Layer 4 of a small transformer language model trained on English Wikipedia (12 layers, counted from 0, width 64). Numbers have three digits each and are written without spaces.
A neuron adds its activation times its output weights to the MLP's output. To switch it off is to set its activation to zero at one token and run the rest of the model.

Output weights of the MLP neurons that the questions are about. A number n stands for (n - 500) times 0.00048.
n3: 437638437426570418404435637404447437060590567365430421645412503162682127545720536522365473452730569659602518605170602455560757273318656530728576466413539706604459388532484596338284528509399498
n11: 108527484418403543771655673508509380489472344526741500440304478557522579627384461428659529717412435640421516474442572493523655575500524797461188578508117663424489581551500277531345606555539573
n14: 587598839679542521517359332373666659482557399190398445357455592454491414602510708581448770412377565569364377490346514615312736417510544588534698538540622507427267343448430407390609601561452255
n30: 524574417118566309417508515411222566615762391575460486678405606546161581507491598712489429473523797280236597516723639280344214474472558609598431448679682513364654414517493323498606635379443554
n44: 403457390544308225598531380478422519549531591445596700348307477526728478292527547615409768142525379533522493488421385595346378608550523629294695448495681434332740557432644234410651535233652400
n46: 341580456720381803557612456606584496455704495325495472545454547590593489765240524729310396176633413378483599308407494597514506653553480468487629435321533574220474398491514500520565581338507421
n55: 430457758224483380565534521589779489558413624491640628411594766632551485597249508612453625591275612274746558511461668526341620422561466594566515597503396296478378644384436472562609291434822365
n77: 731574528565601337521518451554515448686560437330505588464387383435723642759304521672435562490352599495415436346519533395608584444496717496486664572643599546301499521469530427620379411126625332
n99: 563586371590761692380354395660724555508475507368471576725581512383454401456716540622561515553397464413401473403486255542505392454507437394461256486227894379640577288589477535762493466499445327
n105: 516320582343581510629279764630652454503380681446555435644547323388558470516512483401335379706590407291417557659377663559193437415366369488407305405302521562469520624411377453401917297639527659
n118: 415316760341547574401704397427446524591321427571439265416690486467459480584412643582590459719566510635538389513397550380547207571534660524295475481603610681548332388454594426531742845471469331
n120: 745660430596763260681498600557714698524573494470285662568550596526581428500428479440233515629359447593583735331279475513421613349324561454480258313577390289407599534504379633523577429445687491
n128: 472543607707562303363029493393457625315432513499581525463618439612464560400520637322376640266424451443504738478380724474451548605651509414315634563535553411576444424323865715523405653492561516
n130: 626412397456590566367619170368317545518425445699543292693555700527689633422428606757477363435555340696309767279507620340662541413351519388284499585490446564185490507435610424450463423400525708
n137: 515506585607734505427266319647526614597556536664527655579485341553854493535800400521371485250582416869380598182733483372268527421573475382701521599754462359466651343398420418450421628700534446
n160: 516550314406647483593596471545688439357557386537385391518385591417697543672590479533489578712503542614584681731457646440438802389665434335309459346281466250531530246208617537765419663688618672

Each question names a token from some text and the token that comes next. It shows the activations a of the neurons there, in the order above. A number n stands for (n - 500) times 0.024.

Then comes g, the gradient of the next token's log-probability with respect to the MLP's output, scaled to length 1. A neuron's effect is roughly proportional to its activation times (output weights . g). A number n stands for (n - 500) times 0.00095.

" group", then " w"
a: 478491498524484479475500477499488491507477508481
g: 360663462409593733667553289374240652518578664693822525576610626740528368579478612303613386595377647433367569637554501379566357237423358565639450499521464617409432593534678406676450388262468465
Which neuron, switched off, lowers the next token's probability most? n30

"fer", then "red"
a: 502502493482504497555502496764494498520501503448
g: 563658394359490515631226499318517521754643608742787614789595520657686631551386550564561359725306550432461621573439305484502533596364374568514470478197419483695595438368418331500398578621611537
Which neuron, switched off, lowers the next token's probability most? n105

"n", then "ter"
a: 467501512496499515503512496521495497495499496499
g: 213359696457503495452403605544178477472319599534432443483420551406428508749336419572565582573852679475488428547534723577283425438408393488404471504534571311632448424260627650836621480496709474
Which neuron, switched off, lowers the next token's probability most? n105

"ment", then " as"
a: 540503483495493492484503556505486499486502501584
g: 421513594234623317576418448310458472554334515469361614893560438457353565593666412577539684505412591424606244469590493771611571486716521470657505689273527351525409651603763586545503609612273555
Which neuron, switched off, lowers the next token's probability most? n99

"ing", then " for"
a: 581443479504518502488510502498495502514501507510
g: 319476348642622437515352489392477483344608397394393561785490362753607509495673586416541640433466531395692455347371437677542247389642481502709616646249640733574270552448410761393570437696468369
Which neuron, switched off, lowers the next token's probability most? n3

"ing", then " from"
a: 533501484500508502488499507503498505532501494518
g: 598601467617431227378535205185426593423430581649499638620452360763661582477444620319574623501631618527485606323366480327373366536341551630492657700391456580557655533257486500542710508643264605
Which neuron, switched off, lowers the next token's probability most? n128

" |", then " A"
a: 461505511501483504499508485503448489507498429500
g: 531314577454518551535460765613437583488491472231466670254408486558541597453236389393481661408721337510431401603479386664516432515615325072481332498619605469559551364772413292407351328439562464
Which neuron, switched off, lowers the next token's probability most? n118

" Har", then "ve"
a: 499482483494499507500476497504504487499456485509
g: 463442391390408335490507484511378516585833569488510587478709783555120597575542531497655457258460758448577659535466528364487602465557596422536541473582405346713412434517636591205352515612177379
Which neuron, switched off, lowers the next token's probability most? n130

"ot", then "es"
a: 472478774503504499495505486500494495507466495504
g: 373614702321526371457175361565391452691154650440354356412350613503289270618372523474394722656518466403500633515288497464571569600530621397415626503416561552541774605524592376274425589500635599
Which neuron, switched off, lowers the next token's probability most? n14

"w", then "s"
a: 507492490484488509495502482529482496504510472485
g: 719291460521405550429532439638472496597639644615415500608544413473558568446436494534844573550501378728626612527522540424525599540590521696158925414782534455411497573510265438584430550486345778
Which neuron, switched off, raises the next token's probability most? n105

" 19", then "80"
a: 500487500496503479492504469490514517500433494489
g: 655376440200333520633677543599421435665323459326353545473607314525554515591607603672426415652383306739567342548627595868633498436699414625696696500407430460622599434668479471491398421300386599
Which neuron, switched off, lowers the next token's probability most? n130

"mp", then "son"
a: 487512471477478493512490493497485641506515498492
g: 550669440563541284606702453548500559800243547650341571292462512550294466491373325320572332639553562255501493456601669437504691584822392394540324552515660544596501432515247322484356506637355396
Which neuron, switched off, lowers the next token's probability most? n44

" ", then "e"
a: 497510506490503481501464480515515498507511493521
g: 448498448619560438650260564537467575515380574498380312415425250479427474606372503588467646670609501711422416489817697248608681529446529267274472269454333587629520801687576547550396547336417320
Which neuron, switched off, raises the next token's probability most? n77

"–", then "ba"
a: 499531502499501506483427476503502510502511493496
g: 552576424598292496538485320568465686546511481585216499353461734561187517364418538451537553601840408364385458296417550405686237187468633594465491570333659551627440332444486573376378542482709603
Which neuron, switched off, lowers the next token's probability most? n77

" 14", then " the"
a: 502485492486506482508461524504500504512500496497
g: 418588487667306473287497612584349593488578655523501420431451535393093567663615453235225158479712585567512691605648484594339513609526531305595293522515573310441433331410479474439566589541393373
Which neuron, switched off, lowers the next token's probability most? n77

"ally", then "-"
a: 492515496490501499503500505495487512534514499503
g: 440417522345482554529470335499544450445502529408471289340541558394583480313505399575539434741349570724427359523401408423425471451652557610487890493484430559613410277769611315387043693554366595
Which neuron, switched off, raises the next token's probability most? n120

" major", then "ity"
a: 498571490493497499493506493511501492502505506496
g: 641511566493316555794527426098510566340290523693808574541523476798598633523563372518592556597470573402732403507590509512659509281634542479429721467404231512558440582631521589566308406445407503
Which neuron, switched off, lowers the next token's probability most? n11

"-", then "re"
a: 493729504504474501509509489499526488479532489620
g: 428515512536386651925442374352635638592761460168470490578400745409469569462516510510642669365405554303343650439486678537550390261576655483362426573445400428639559574510260354444520427457735512
Which neuron, switched off, lowers the next token's probability most? n11

".", then " Pa"
a: 414443489493510513521512509510499500514518508257
g: 392600374196340525558371624646293454403552729555438488571410619500404535642599727528575580431543453657339396391345305537492527786590607329576390640462784441272563315579669491430466522328245357
Which neuron, switched off, raises the next token's probability most? n3

"udi", then "os"
a: 481503499531535489576498494580503523501530475536
g: 469453390485416478637588562570643590411774388492408112619707451353579635431595511376450553432591436247722612826689394482542568584536643449534322290570403486585377631335444364582676459510630263
Which neuron, switched off, lowers the next token's probability most? n105

" state", then " |"
a: 517490498492479504499524515498506503503332507499
g: 661514429568641656543553467435521545293424610430552353555407443547647392625479407317568336748655574726621268649347358568367698639336388510408131438651299473427561547525491496414633400560847573
Which neuron, switched off, raises the next token's probability most? n77

"ence", then " re"
a: 500509497490477506497443487505537472500545502490
g: 543578181478570613337550393367518748464705411489551603707598375474353665699522499491505808395503513402378480475409634469337289283401241509527346430659228606500587363568675739521373532515498587
Which neuron, switched off, lowers the next token's probability most? n130

" p", then "ick"
a: 508497389504499495491495480503498500502512511497
g: 267538440579470818338568483417376477277487678376544570392789607710480470517609292465613422488497611396559628472506405245781636417388503579400342533715383544520474755482452463652716242581471466
Which neuron, switched off, lowers the next token's probability most? n14

" F", then "et"
a: 505503480501514503501498499506503517493393453505
g: 414651521375597380327476595688393556414410501518314255500628655547309312524404535568691222574443319359658416559754558610753615390570515720403479480404511454482416378224650480639732435474599291
Which neuron, switched off, lowers the next token's probability most? n137

"am", then "W"
a: 503500569531491528492501493516507491487395471483
g: 593505341303631742330479307412599466528608662332668656421441134510523266558662400520451596638511396557406560521408196651625485609424340478449486560401358494485651458556418662666748399411759555
Which neuron, switched off, lowers the next token's probability most? n130

" left", then " to"
a: 497507509504478502496505499504527505542494504520
g: 255756495435657468317287445504624662600488640502683628340436214777436473264441589586408602469389497317484467366579605437631346200449751669615644499445347512550572420590422581550367428635445597
Which neuron, switched off, lowers the next token's probability most? n128

" 30", then " –"
a: 509500492422495509494496484522506507509515493494
g: 630277468302593407526449563586699573575480387537520463775354593364305383475748610621539568452686580355662488550626372433572326281380534790541372802575441344255441585545536413601719425654421472
Which neuron, switched off, lowers the next token's probability most? n105

"form", then "ed"
a: 484543530489621497475527489505507495510502520494
g: 510452415504594282530426452634501388564528496693441254549501381695576698517636799291512487539410392586653398618756565154506756546396468318512608449462188545671432514474579509665331446402409315
Which neuron, switched off, raises the next token's probability most? n44

" |", then " Jack"
a: 464506514501486506499508485505451488508498439500
g: 370317425655368518340537828629519450400519552210333652250449450743260379386281563549438633558476442506549434506464603525599508434585572170339574579462534450527360457713554310389297380333459395
Which neuron, switched off, lowers the next token's probability most? n137

"3", then ")"
a: 502491504510496522498498496510510523462518503493
g: 461389563481782410397584707628597415550584641413563447496446360580572429680482769354361632493445561566605574539839526415572494508755571377240662610624359222702525552386649407322535233513406505
Which neuron, switched off, raises the next token's probability most? n128

" (", then "12"
a: 493490502469494601505495500496506504483485514492
g: 459442290605478565422350526472654866198500499349550413634707505729744334643452241538562395527690621714626251484567454543319566442446412624614235318479632563446410482497536527537501434508469626
Which neuron, switched off, lowers the next token's probability most? n46

"me", then " V"
a: 500512497542505525503506493490502548500500500502
g: 705528530308635546327408389263656574341592593428440573594354452428685494790459412571382397409527535210221370480324386770485521584797430708651413552368488497558545400642522609531558666453680561
Which neuron, switched off, lowers the next token's probability most? n46

" Force", then " Class"
a: 511494494477504493504502614507509507484524513514
g: 514572416365771521314395425480364691218414531443561549315400676489558221580549505582452673570460584520247431500334633686604390469746480385380280552374544794611643410547666648460473545705642422
Which neuron, switched off, raises the next token's probability most? n128

"ta", then "in"
a: 497636499467518433503479486503510492500496488648
g: 361361278650481779536656484688427440591495586391425545496489485475352621592576450416501703682471519481628682584125710195638593325543443311278519489509313324515629533458554652735419434499390569
Which neuron, switched off, lowers the next token's probability most? n160

"64", then "–"
a: 503478486495495512503499512515426503505520499491
g: 419438446662367485637465351475720614509367713502629312662606435562464486406463624441389265683252550425688461418326521462335500544744780849435523495608438506395398344571674376545311733533499596
Which neuron, switched off, raises the next token's probability most? n118

" 15", then "1"
a: 500483501468497493509505522510502509503517493488
g: 401655486484526914503583374494306409457440607489275465426581474681530667636655379715701655579489244550534436501388322337419555616324647445557509269478508634600617571745716668470465432408416680
Which neuron, switched off, lowers the next token's probability most? n30

" released", then " their"
a: 497477495490500493507530379493533500529500526516
g: 577314406619382526472618398377429679430375510592318521345376468494244605349488539507715620398654523417539490731442673464660573447308598447361395654408406076391277571441405470486634420679208497
Which neuron, switched off, lowers the next token's probability most? n99

"re", then "na"
a: 501506495482473410478500480426483499968514500511
g: 550569308443624242552410345496424617264545516537427673565640587693518595434543550434686873426495430408615313419485383292713415521623480488416394566418300584499756544574562309347311520323791501
Which neuron, switched off, lowers the next token's probability most? n128

" 19", then "74"
a: 502494506496512491501513445510514519499357491499
g: 464353467557620312654393465472375601631322454667373580313497462596535413356462509729327421380716447452325484205449285284637566314380579575535686281203386552681318498531555503641485657392642437
Which neuron, switched off, raises the next token's probability most? n130

" ", then "77"
a: 497476500417504481500539509504500493502501483490
g: 279359431403427257342298596497523403541362513556462543285515311742767576785331432786428476321507545482456381534522409486421713452506388694667621425569468514446597407543270729618333490353370532
Which neuron, switched off, lowers the next token's probability most? n77